Layer 4 of a small transformer language model trained on English Wikipedia (8 layers, counted from 0, width 96).
Take only the direct path to the model's output, skipping the later layers: a vector added to the residual stream pushes a token's score in proportion to its dot product with that token's output vector.

Output vectors of the tokens that the questions are about. A number n stands for (n - 500) times 0.0022.
"g": 595 417 461 632 559 537 580 565 486 695 523 496 635 584 367 281 543 348 466 473 339 673 654 327 477 664 632 313 309 495 560 398 403 807 550 314 558 627 426 545 488 675 516 398 561 475 545 570 500 439 691 581 333 382 646 432 589 566 427 562 544 534 643 486 571 581 334 484 586 707 563 354 515 319 419 438 679 346 656 78 335 348 228 428 604 447 436 668 462 602 466 444 490 431 601 482
"ation ": 364 668 629 743 540 508 660 360 478 107 487 231 603 293 551 532 546 503 616 394 335 507 627 315 238 585 548 597 711 298 336 592 301 333 654 430 344 491 472 396 827 396 495 315 712 470 621 547 457 511 833 643 362 338 466 708 507 643 380 625 333 486 756 650 419 561 528 557 437 208 658 608 534 740 533 481 430 553 609 681 449 512 254 487 591 447 308 302 408 647 444 605 603 289 531 578
"Z": 662 568 332 626 386 654 552 549 672 514 542 458 403 332 484 478 535 555 323 455 579 567 686 624 410 311 578 670 484 432 573 555 386 455 778 644 369 431 688 355 585 279 514 560 552 548 549 537 468 410 489 622 540 386 495 421 558 673 668 543 453 399 440 569 605 272 386 400 630 671 314 398 438 471 530 547 431 336 321 264 561 600 567 330 476 424 618 573 416 409 443 527 543 463 524 595
"|---|---": 521 519 512 338 460 554 634 696 658 357 268 387 335 264 766 594 297 335 506 465 611 701 223 359 523 512 359 646 908 475 218 545 364 570 681 393 359 592 594 570 690 300 762 802 287 388 597 353 320 636 412 387 581 523 112 741 563 723 479 215 471 339 724 423 754 599 326 451 297 373 607 542 616 491 606 793 233 380 543 179 511 595 669 787 584 604 625 427 510 748 350 652 665 394 260 332
"am ": 515 631 209 407 713 830 504 677 493 245 688 688 578 506 621 536 504 614 265 519 466 338 361 313 234 359 574 394 609 451 511 436 459 829 390 408 595 414 356 330 424 511 612 496 756 423 680 564 547 419 360 464 404 544 390 465 528 760 701 481 385 526 488 561 539 494 541 678 549 575 443 435 511 673 414 399 282 525 576 478 434 522 713 445 418 521 311 366 527 405 585 448 581 612 474 467
"n ": 631 469 521 411 714 393 340 418 608 220 516 250 730 539 770 714 656 483 525 539 279 703 582 447 459 456 385 378 300 561 289 561 741 742 333 474 508 549 424 668 497 534 667 519 558 626 517 457 539 369 630 180 316 623 544 555 397 820 297 304 463 751 458 218 476 620 230 508 615 752 357 393 455 551 496 397 570 338 417 394 594 380 405 326 436 596 456 552 575 598 513 534 586 612 336 808
"ed ": 615 602 515 576 276 506 516 592 394 146 631 575 620 457 355 443 662 521 596 441 298 410 508 331 419 340 499 345 610 543 231 592 320 323 648 522 421 472 379 193 345 548 480 370 766 539 630 600 432 649 726 404 400 554 394 475 516 324 664 299 536 634 353 630 399 550 530 701 759 454 604 754 463 290 472 557 650 584 629 678 450 412 470 365 404 561 498 370 597 441 782 598 518 434 648 669
"*": 563 612 734 452 366 640 385 613 444 320 692 417 318 526 613 700 435 535 425 602 381 628 577 553 513 529 469 569 526 412 415 338 608 513 457 455 508 374 676 413 510 450 516 924 670 705 379 756 504 506 624 708 436 328 328 454 475 663 475 241 482 341 566 542 558 258 477 254 489 472 477 677 365 726 509 625 432 516 572 326 383 664 503 450 382 496 405 324 131 463 451 575 577 552 389 634
"m ": 674 539 176 530 787 768 438 545 492 343 694 500 511 544 486 668 442 458 410 481 122 465 440 277 443 611 578 353 254 726 486 549 489 516 458 673 318 354 366 618 582 523 671 540 670 491 660 572 473 719 643 408 463 266 336 785 500 335 534 665 401 549 705 296 539 409 336 577 516 347 499 712 477 572 516 318 404 650 85 352 167 443 412 487 467 663 798 475 549 535 740 351 564 721 544 406
"H": 490 527 565 638 520 548 483 523 519 575 536 537 394 257 356 394 430 661 534 510 526 728 545 643 559 546 395 661 381 292 573 587 372 501 594 572 331 515 650 588 543 464 548 638 524 493 591 553 469 404 424 609 582 427 553 439 372 560 701 508 407 421 487 415 462 558 502 461 472 642 404 489 518 403 407 544 510 362 270 400 504 573 478 466 580 514 576 539 370 260 466 632 465 613 523 348
"ur": 161 481 437 347 487 600 410 530 758 447 383 264 533 611 250 597 593 166 314 358 627 546 632 396 327 579 504 487 814 471 524 478 600 348 519 278 633 395 643 522 336 629 641 374 485 725 436 516 464 577 416 412 487 479 382 373 704 619 401 398 694 303 582 600 551 750 624 565 423 367 649 508 414 769 407 412 442 731 604 564 488 356 706 462 386 579 600 503 503 309 573 654 517 514 466 523
"gr": 442 543 571 407 637 678 693 794 639 522 589 589 354 539 383 553 429 334 480 607 589 697 707 314 630 535 678 205 276 423 571 565 433 328 335 477 639 652 440 383 545 502 414 602 581 511 374 277 416 451 623 630 275 395 391 399 535 576 544 383 378 515 508 635 639 677 268 409 500 749 635 561 552 488 234 771 484 236 364 316 530 402 527 355 455 589 507 647 431 413 657 381 516 375 671 541
"ate ": 360 456 499 516 547 898 567 417 637 233 483 239 626 443 662 605 591 632 420 582 119 430 593 357 484 499 768 627 694 441 431 513 506 359 866 406 322 597 321 661 555 566 414 547 533 237 708 734 403 625 450 438 304 28 486 657 385 523 405 611 443 605 689 644 449 475 484 387 524 310 554 424 435 541 384 321 512 562 565 746 539 367 532 531 614 395 318 368 524 669 422 499 550 479 481 643
"St": 551 461 668 532 482 524 571 796 428 568 616 488 514 329 578 414 478 556 577 380 554 653 413 462 644 355 414 507 333 363 558 612 551 646 501 715 139 508 616 514 629 299 403 618 672 498 540 481 407 496 501 589 511 620 520 450 447 678 627 665 430 468 398 520 414 496 352 419 647 567 473 532 619 494 449 703 356 415 208 406 395 660 520 402 479 362 433 660 272 389 362 521 517 627 386 431
"d ": 859 537 350 329 644 642 465 520 404 279 533 309 757 474 410 251 436 427 555 643 333 420 380 507 572 104 646 470 465 604 353 524 546 623 578 714 507 880 295 507 565 296 596 413 436 467 342 308 544 548 755 323 266 316 600 733 578 370 646 631 351 574 543 256 740 410 183 498 540 411 589 541 511 409 485 535 560 366 315 661 329 456 797 802 600 904 408 546 580 621 617 257 604 377 355 679

Output weights of attention head 2. The head adds the sum of these rows, row i times number i of z. A number n stands for (n - 500) times 0.0005.
o0: 475 508 478 381 563 644 505 454 417 383 555 506 506 646 502 849 432 481 475 400 497 744 490 660 689 335 426 201 403 319 270 469 637 402 448 660 565 244 620 462 321 617 346 340 338 292 355 467 504 627 549 372 396 755 513 480 435 469 515 437 458 654 514 712 580 378 510 330 436 421 368 351 439 391 571 431 474 554 676 727 481 567 536 595 705 414 527 648 532 300 582 476 704 533 461 736
o1: 539 392 533 354 470 575 485 787 346 469 571 616 318 298 612 224 521 749 630 301 536 394 569 526 742 403 711 595 418 686 336 303 451 571 489 436 518 537 581 271 438 475 414 694 295 561 514 489 669 575 363 564 583 522 380 437 543 458 625 380 488 501 387 435 570 465 404 524 647 456 447 617 466 557 656 478 641 605 395 582 430 682 339 626 388 414 735 500 499 553 669 275 489 430 392 580
o2: 478 480 435 385 522 615 421 650 550 488 523 583 599 375 556 564 497 396 524 641 395 427 301 686 280 300 417 685 467 554 580 563 704 672 474 450 382 513 336 590 444 327 593 750 311 720 602 388 240 360 427 525 408 377 520 671 667 480 471 662 679 520 550 296 523 624 551 567 495 441 572 647 484 418 493 503 125 381 599 381 244 620 514 499 440 461 466 356 540 723 374 473 686 568 539 313
o3: 634 372 415 630 458 602 429 325 391 579 587 514 512 387 755 606 635 367 433 358 314 333 475 472 312 481 473 308 521 530 549 310 504 423 495 614 602 441 597 715 504 649 520 450 317 310 457 484 687 468 501 591 374 494 809 472 571 546 455 698 406 724 367 388 525 422 646 463 527 588 558 372 256 549 488 554 670 458 485 687 456 709 432 534 682 701 725 475 386 317 411 452 229 586 283 662
o4: 458 458 544 629 724 574 643 500 432 535 359 537 280 349 460 505 401 513 270 585 437 659 742 625 648 605 555 473 480 658 565 377 324 251 452 450 563 368 534 417 506 385 502 551 482 705 387 502 971 368 408 607 417 674 565 563 462 436 705 317 661 483 276 677 477 401 485 483 463 572 561 400 523 337 631 548 648 475 538 557 674 604 396 564 215 467 293 311 516 530 417 430 587 642 504 538
o5: 366 682 446 567 372 530 612 243 543 454 613 359 570 610 406 518 317 304 372 572 680 654 642 515 554 653 392 444 225 542 399 425 590 525 487 316 454 404 788 496 364 610 537 686 430 483 574 500 510 433 328 440 446 446 577 663 563 548 539 482 404 494 696 436 462 780 555 275 457 380 414 226 607 336 566 619 633 354 676 497 577 526 569 373 653 467 603 348 482 618 601 514 344 625 435 480
o6: 420 380 399 573 417 448 412 347 445 398 571 270 443 466 477 610 554 603 361 279 396 595 469 557 552 520 316 551 159 430 610 556 615 354 637 297 308 280 670 301 567 412 418 426 602 310 612 721 460 465 414 549 528 605 560 392 583 584 535 504 725 605 453 553 659 705 659 836 633 553 462 429 535 394 616 506 360 492 499 657 553 340 441 594 428 438 424 448 675 461 677 618 545 623 595 562
o7: 512 564 535 581 479 482 414 410 449 348 602 375 545 364 668 521 623 586 487 272 199 353 486 444 286 481 460 457 603 462 627 358 307 407 577 618 312 552 306 572 475 446 511 675 473 282 179 604 712 514 730 331 354 470 407 406 455 285 363 672 555 451 692 656 549 456 707 528 739 556 582 443 454 603 363 604 640 263 659 513 616 599 560 479 592 539 427 614 552 492 491 522 322 535 644 556
o8: 316 584 790 333 830 691 759 451 573 563 207 465 694 298 555 545 334 302 375 506 707 380 255 333 283 371 432 474 468 684 574 615 407 476 383 306 643 423 225 394 621 659 748 593 395 646 485 464 397 520 429 460 563 449 657 524 716 450 438 256 642 362 415 550 510 378 554 502 529 585 579 471 294 625 550 385 575 479 590 404 636 607 455 754 564 606 442 606 349 592 383 468 340 530 550 713
o9: 734 596 289 386 486 623 479 643 702 647 764 445 471 622 390 566 635 545 494 482 328 618 659 358 575 358 464 350 433 299 635 414 408 501 244 445 501 443 736 268 304 542 374 572 661 545 439 458 768 502 432 572 513 420 726 374 508 425 568 784 480 294 395 559 346 327 451 441 786 524 647 461 333 434 367 423 791 556 309 626 551 465 520 316 655 745 376 398 573 407 502 568 306 478 280 573
o10: 316 642 437 581 656 536 327 659 424 528 752 655 451 627 454 625 491 339 506 300 401 609 531 617 593 365 543 507 495 485 542 391 502 492 543 617 557 465 428 594 308 511 330 421 425 444 525 290 343 468 505 464 254 464 647 503 617 526 554 498 528 509 416 497 497 405 771 513 435 337 314 594 612 594 435 574 443 384 506 394 570 500 571 559 642 484 618 632 179 455 603 375 827 490 525 479
o11: 543 563 584 563 377 501 341 410 528 421 432 589 482 563 554 410 647 248 380 293 454 475 545 619 741 362 568 520 507 388 330 350 386 571 622 512 436 698 600 584 880 253 488 322 639 305 501 429 603 475 442 480 690 628 524 483 488 584 583 509 555 523 346 615 459 260 805 555 391 392 443 302 541 596 624 640 439 504 397 506 509 457 522 677 622 368 477 379 354 617 474 268 664 710 396 616
o12: 369 537 497 314 398 481 327 615 611 413 427 545 472 448 556 550 527 386 507 460 262 671 670 557 517 374 356 260 264 487 507 705 401 444 411 222 473 465 559 532 669 549 434 571 542 642 467 559 586 580 626 529 602 539 416 463 260 554 668 533 509 435 502 660 645 458 612 574 624 322 535 554 725 312 652 488 478 383 531 490 528 474 286 555 538 666 585 383 674 653 192 596 427 532 468 763
o13: 409 694 437 336 536 422 458 634 507 409 364 539 420 590 619 536 661 520 517 461 420 479 512 551 494 434 307 553 418 397 636 530 567 419 558 566 529 518 255 488 629 347 379 394 489 377 358 421 732 415 508 507 547 607 359 551 534 269 495 270 523 691 516 630 914 611 633 418 654 668 404 257 466 656 522 682 643 638 582 351 488 581 616 489 560 461 174 490 362 586 678 345 590 484 368 428
o14: 727 381 579 452 311 571 557 565 488 839 487 594 551 397 488 535 483 630 520 490 314 674 476 405 381 550 450 496 625 434 255 448 461 421 614 688 419 752 552 647 627 416 546 371 564 364 708 544 453 620 865 590 487 464 332 406 707 418 238 270 260 549 648 348 486 488 741 465 419 369 312 376 296 476 528 283 616 655 570 419 600 536 468 560 495 650 407 538 504 555 424 473 551 334 400 616
o15: 258 362 569 487 360 581 651 542 461 585 519 567 606 292 496 461 460 504 607 552 666 573 526 472 442 626 206 395 490 493 748 483 531 606 548 577 406 428 511 488 537 599 416 499 544 319 500 445 381 798 502 400 446 536 612 562 782 445 570 460 263 566 293 473 301 576 573 605 473 476 591 735 442 661 342 355 469 473 419 497 375 720 385 610 407 748 486 464 413 458 594 335 462 577 517 524
o16: 598 289 484 418 601 653 517 584 276 580 627 621 562 432 385 611 624 453 628 560 427 413 570 629 447 607 438 624 473 593 516 479 656 515 429 607 318 497 903 225 391 357 423 467 366 492 298 572 600 323 507 482 438 493 589 417 582 688 521 627 697 605 534 387 525 542 484 400 458 457 417 337 517 542 401 384 219 450 660 263 323 554 712 611 305 611 455 464 517 195 489 514 879 636 483 469
o17: 449 619 517 386 440 605 481 487 589 593 345 564 431 432 572 568 540 307 468 350 381 506 580 403 604 610 598 100 649 313 522 596 414 292 402 514 506 678 621 471 256 518 547 680 388 379 519 606 504 299 610 715 504 539 586 373 231 627 391 719 564 583 495 445 560 621 328 340 670 322 429 265 639 673 598 479 650 541 472 755 315 501 593 448 686 386 484 478 504 412 713 493 367 592 562 583
o18: 618 443 276 504 540 558 487 605 602 397 468 563 532 399 605 617 424 515 281 542 333 621 440 559 524 467 645 541 477 662 537 525 382 514 415 387 424 593 359 421 522 464 573 414 528 471 471 670 622 430 655 171 356 415 498 499 540 442 602 679 554 347 595 455 774 646 532 568 446 506 595 501 444 438 439 458 404 515 619 291 295 353 560 616 581 391 411 554 523 653 469 491 450 557 556 565
o19: 435 431 495 445 468 629 418 631 471 534 600 248 453 422 575 430 441 463 650 620 452 422 727 647 634 628 365 478 458 284 762 611 371 391 514 473 555 515 733 386 407 117 485 563 721 602 598 608 648 532 545 581 579 359 514 445 531 276 484 485 365 440 425 327 540 726 553 724 317 481 186 455 567 823 768 595 213 627 452 542 515 402 434 468 516 317 241 512 285 520 445 676 628 595 439 348
o20: 533 431 472 230 395 314 195 632 369 664 521 531 556 469 532 511 365 516 477 393 471 533 598 788 624 663 272 338 686 665 675 244 703 699 424 493 557 573 405 641 683 350 463 520 556 567 332 615 643 495 475 376 494 434 414 512 408 557 507 561 500 440 264 387 511 304 668 476 602 415 669 355 316 539 492 376 627 521 477 557 539 564 491 429 555 718 516 348 169 434 626 428 716 542 400 448
o21: 596 547 705 673 546 459 507 583 425 747 464 481 438 620 386 415 424 496 614 596 365 574 680 474 305 558 511 743 469 590 315 226 372 472 352 564 400 622 771 557 249 513 554 433 385 489 400 800 759 427 478 595 479 557 660 424 412 528 393 372 706 496 416 532 314 118 494 336 485 543 370 557 492 517 490 456 595 428 506 258 444 528 395 283 419 522 796 551 496 577 441 309 595 501 743 540
o22: 505 367 519 704 321 485 596 764 567 629 434 624 405 341 589 61 523 255 596 408 383 671 595 451 432 587 637 505 493 464 476 578 421 565 246 677 471 633 603 569 456 539 713 494 638 555 529 617 299 590 499 810 314 455 744 400 386 571 522 610 663 568 363 304 548 389 341 690 383 668 302 549 516 650 435 551 470 817 388 556 218 317 639 440 373 633 370 496 438 413 548 479 472 562 389 515
o23: 478 514 529 450 521 534 444 695 454 655 375 531 845 624 526 466 566 476 611 623 460 695 424 374 304 479 734 508 580 509 293 540 349 506 200 581 499 574 519 902 729 539 599 614 561 470 631 242 331 651 615 495 546 281 533 333 554 356 387 634 545 104 465 247 626 494 462 471 425 363 754 577 390 467 544 395 340 678 489 386 456 607 768 492 678 382 387 565 400 533 509 401 471 96 529 304
o24: 379 700 380 547 437 671 649 394 466 617 269 688 525 504 616 225 398 396 549 490 673 742 473 358 631 644 696 710 411 370 430 378 376 476 563 420 690 628 428 377 533 448 466 777 561 292 432 315 626 439 372 506 379 594 486 506 433 492 437 289 723 412 541 615 511 478 385 394 608 366 700 466 555 535 390 567 418 235 609 337 617 444 465 468 411 490 526 530 688 618 429 634 213 246 607 628
o25: 358 649 620 483 513 622 719 380 381 487 695 325 360 426 368 396 387 498 247 477 622 288 480 553 701 476 451 656 362 741 390 409 504 540 738 383 418 450 620 347 711 373 505 575 515 695 351 517 648 500 363 341 619 625 397 600 782 520 342 506 370 461 645 441 488 498 724 586 498 604 465 500 418 524 407 543 407 602 455 304 534 448 332 528 578 498 207 477 545 414 422 652 424 463 535 600
o26: 337 797 757 616 398 544 528 536 480 423 204 442 503 518 392 658 357 295 580 636 665 650 366 650 484 435 494 417 333 379 567 652 527 563 642 477 325 512 364 624 713 492 456 509 665 613 589 581 313 413 532 626 766 690 451 455 491 330 492 265 448 476 525 653 248 622 261 555 460 490 532 597 649 457 596 486 621 776 352 622 521 390 537 391 384 460 138 426 433 622 382 368 674 671 533 282
o27: 435 374 494 482 263 733 583 624 399 207 602 493 482 411 421 537 521 483 381 533 413 276 429 403 499 405 734 434 316 776 315 412 538 578 409 608 394 705 523 603 439 586 349 447 437 518 492 486 363 644 499 238 468 602 456 445 645 383 451 623 349 456 583 496 521 657 568 681 521 598 397 447 679 642 586 463 312 856 255 817 533 370 664 503 505 547 570 439 380 752 667 478 349 576 708 346
o28: 504 404 590 540 541 629 511 306 617 636 507 452 523 364 552 577 731 654 497 423 376 478 484 525 238 450 480 508 629 478 540 351 369 406 189 729 619 431 345 611 312 260 747 511 468 314 579 423 605 349 441 397 325 494 667 332 548 441 437 465 729 599 535 624 663 402 486 776 523 549 485 675 562 248 407 490 506 592 356 575 508 604 471 644 630 521 484 458 410 201 775 518 526 561 662 590
o29: 341 735 580 574 632 481 503 617 620 398 622 645 513 579 475 610 404 492 417 442 548 316 356 363 585 558 577 386 511 547 724 424 677 336 450 558 445 513 389 270 574 441 502 178 520 598 464 494 531 437 639 535 542 566 631 402 489 590 344 808 584 612 433 515 370 510 514 446 560 510 365 418 634 652 564 327 413 293 524 510 622 519 541 547 440 696 610 494 341 425 360 427 280 598 599 365
o30: 466 327 527 457 538 372 524 461 512 493 547 275 602 624 494 647 509 574 369 562 333 581 591 609 597 523 314 467 406 521 506 462 562 300 445 457 450 408 578 490 485 541 535 412 615 399 437 414 692 599 458 492 440 660 563 522 363 358 538 606 551 471 390 558 380 511 577 484 489 448 476 293 279 533 619 601 466 279 498 628 403 674 493 560 658 437 520 360 805 530 733 354 549 473 477 629
o31: 542 859 553 346 363 328 472 598 473 513 663 494 647 502 555 316 544 541 489 595 556 442 528 542 766 469 514 499 465 610 313 351 536 621 571 304 369 456 627 520 762 417 312 470 511 485 252 420 499 501 509 638 640 549 425 494 389 420 574 568 384 399 411 435 349 524 700 339 464 363 469 329 586 554 686 544 524 344 528 459 549 609 485 785 641 558 553 348 528 546 301 448 363 433 288 480

Each question shows a token from some text and the vector z that the head gathered there. A number n stands for (n - 500) times 0.0042.

"com": 516 507 493 531 505 574 480 417 443 496 563 447 430 445 420 529 500 441 424 478 530 526 513 512 527 499 457 367 430 527 484 500
Pushed up most: "H"

"es ": 434 507 433 407 603 474 524 502 443 494 400 610 514 509 482 596 468 489 509 573 521 547 598 519 513 478 671 588 474 489 478 538
Pushed down most: "n "

"ter": 590 375 474 382 254 532 551 358 626 487 432 427 507 301 501 579 443 482 488 533 461 525 549 594 451 451 516 528 479 434 543 416
Which three tokens does it push up most, strongest first? "ur", "m ", "|---|---"

"19": 552 480 477 500 431 516 413 507 385 582 497 445 553 528 590 495 550 507 479 479 625 552 545 645 498 440 619 483 393 436 478 573
Pushed down most: "am "

"k": 516 584 623 597 443 484 451 389 477 455 602 468 540 354 278 539 689 539 572 459 693 602 644 652 393 419 391 639 657 439 490 355
Which three tokens does it push up most, strongest first? "m ", "d ", "am "

"r": 467 584 508 509 488 551 521 555 537 474 519 500 524 478 457 519 551 518 476 381 493 606 440 436 601 481 436 496 523 524 478 489
Pushed down most: "ation "

"ag": 490 483 496 537 419 477 532 536 483 503 548 444 506 522 497 457 502 503 468 529 485 420 446 482 537 435 373 460 578 564 489 496
Pushed up most: "am "

"L": 512 488 528 560 483 555 560 494 473 526 435 476 498 413 469 476 470 451 461 447 548 540 408 467 462 556 533 462 514 460 538 489
Pushed up most: "n "

"ip": 538 534 572 493 445 450 545 542 542 461 474 539 564 506 517 475 434 597 615 520 396 462 543 505 399 553 581 529 617 375 452 483
Pushed up most: "ate "

"f": 661 442 396 483 632 472 614 554 480 543 529 508 445 531 493 417 532 470 545 457 424 555 380 452 599 530 408 417 702 441 595 368
Pushed up most: "ed "

". ": 459 527 524 448 479 540 489 501 461 511 538 408 516 488 468 532 475 421 508 478 514 477 447 510 536 486 491 428 428 510 459 529
Pushed up most: "|---|---"

"al ": 501 433 486 617 398 479 419 578 562 462 548 566 465 558 556 503 425 559 483 524 409 382 503 500 498 462 492 471 463 607 455 526
Pushed up most: "ation "

"8 ": 469 525 568 435 531 588 537 473 388 550 533 419 538 433 393 590 509 447 426 570 518 576 523 504 468 420 515 476 501 440 524 526
Which two tokens does it push up most, strongest first? "H", "St"

"er": 566 550 573 457 530 532 778 475 367 500 511 536 613 543 500 479 545 490 555 556 491 412 454 327 466 464 522 549 460 622 542 579
Pushed up most: "ed "

"ou": 502 479 484 535 459 581 547 553 478 498 444 491 545 458 368 520 533 478 427 541 533 485 462 644 556 513 479 499 500 444 562 483
Pushed up most: "ur"

"s": 452 495 480 665 473 446 467 673 561 405 527 536 410 574 643 580 581 683 487 572 663 466 600 560 537 462 412 386 571 535 516 511
Pushed up most: "d "

"the ": 478 582 488 473 614 420 509 481 506 488 411 479 490 561 518 464 533 515 472 591 565 522 484 387 429 496 579 479 463 535 535 442
Pushed up most: "*"

"F": 582 470 475 468 497 530 429 462 422 610 546 483 573 498 482 455 474 528 464 390 608 569 485 677 509 398 551 348 444 384 532 540
Pushed down most: "am "

".": 407 595 599 473 429 549 426 435 517 538 497 443 429 467 551 643 458 517 472 420 518 410 684 571 538 560 553 547 443 369 420 478
Pushed down most: "n "

"am": 505 567 683 437 495 516 550 366 405 520 611 491 520 532 415 641 642 413 450 576 569 530 536 483 494 583 554 453 395 498 496 550
Which three tokens does it push up most, strongest first? "St", "*", "H"

"t": 574 438 488 604 354 448 470 580 516 431 525 508 399 547 535 463 458 658 454 453 405 368 500 556 543 447 518 483 520 624 449 467
Which three tokens does it push up most, strongest first? "ate ", "ation ", "d "

"er ": 506 531 456 428 489 557 516 501 447 507 544 454 523 479 397 511 490 541 437 462 512 574 500 469 557 402 560 425 428 543 496 548
Pushed up most: "gr"

"iv": 413 559 736 236 701 694 564 198 733 387 605 504 746 509 376 668 347 541 567 686 655 412 625 350 636 588 606 374 479 540 386 459
Pushed up most: "|---|---"

"w": 538 444 490 500 495 518 434 500 458 517 594 485 474 531 435 517 469 507 472 473 492 508 510 595 524 433 520 403 493 518 484 541
Pushed up most: "gr"

" ": 442 548 446 492 531 474 530 447 473 565 484 477 480 520 528 511 565 484 454 552 580 599 560 475 444 450 468 422 504 465 521 471
Pushed down most: "|---|---"

"'": 595 561 583 274 645 391 705 509 477 563 430 642 752 674 478 344 509 528 717 427 506 476 423 485 526 374 528 432 522 441 641 638
Which three tokens does it push up most, strongest first? "ed ", "|---|---", "n "

"his ": 439 526 484 442 494 585 478 510 434 524 499 502 494 499 456 503 495 512 483 477 541 506 433 535 571 518 527 496 469 485 470 538
Pushed up most: "|---|---"

"a ": 478 555 457 526 486 561 502 556 419 499 560 438 483 496 456 488 490 506 461 428 515 567 425 499 585 463 456 467 442 509 458 502
Which two tokens does it push up most, strongest first? "g", "gr"

"y ": 464 503 472 554 440 484 493 573 467 595 522 537 478 558 469 518 453 532 489 508 494 412 597 569 503 536 515 448 544 499 488 548
Which three tokens does it push up most, strongest first? "d ", "St", "ation "

"ti": 603 452 467 604 355 521 472 492 485 545 431 372 531 473 538 540 499 662 501 404 392 352 520 550 545 462 491 555 490 568 585 470
Pushed down most: "*"

"in": 402 546 439 528 625 506 470 511 469 699 442 424 454 479 542 449 549 422 529 487 515 638 554 666 606 577 297 448 602 368 517 362
Pushed up most: "g"

"g": 345 387 487 507 434 404 513 526 595 592 480 522 628 441 461 499 485 502 509 554 388 453 780 499 606 409 403 422 529 464 407 398
Which two tokens does it push up most, strongest first? "g", "gr"

"u": 513 462 499 423 521 533 607 428 489 605 423 442 599 396 513 512 612 570 543 506 569 520 472 438 454 643 397 522 525 510 564 495
Pushed down most: "|---|---"

"2": 554 480 477 507 441 517 413 509 395 577 500 442 553 530 587 519 552 503 477 491 628 555 545 627 491 443 619 478 397 439 478 575
Which two tokens does it push up most, strongest first? "*", "St"

"om": 605 388 575 422 723 564 591 509 523 445 553 524 535 618 504 384 573 583 580 558 458 493 408 256 510 529 465 372 603 557 636 414
Which two tokens does it push up most, strongest first? "n ", "Z"

"ro": 576 479 465 442 514 504 476 439 469 578 532 399 572 539 423 494 497 507 478 388 599 524 502 572 463 377 557 429 440 485 540 504
Which two tokens does it push up most, strongest first? "gr", "n "

"c": 365 548 476 497 508 493 507 595 304 541 586 433 390 480 486 411 521 489 527 498 517 643 494 522 577 402 460 451 493 521 437 469
Which three tokens does it push up most, strongest first? "g", "Z", "H"

"ad ": 498 461 500 553 509 533 458 506 486 511 542 484 542 497 490 558 495 451 482 468 494 503 507 543 566 506 455 424 470 515 486 550
Pushed up most: "g"

"en": 471 388 552 555 577 594 480 430 597 587 395 301 384 374 452 517 631 441 487 430 477 578 408 549 495 498 438 472 648 511 433 371
Which two tokens does it push up most, strongest first? "ur", "g"

"C": 505 434 494 562 464 452 497 545 544 518 489 494 492 509 505 480 482 466 496 481 496 487 482 562 505 494 437 462 540 498 526 491
Which two tokens does it push up most, strongest first? "d ", "ate "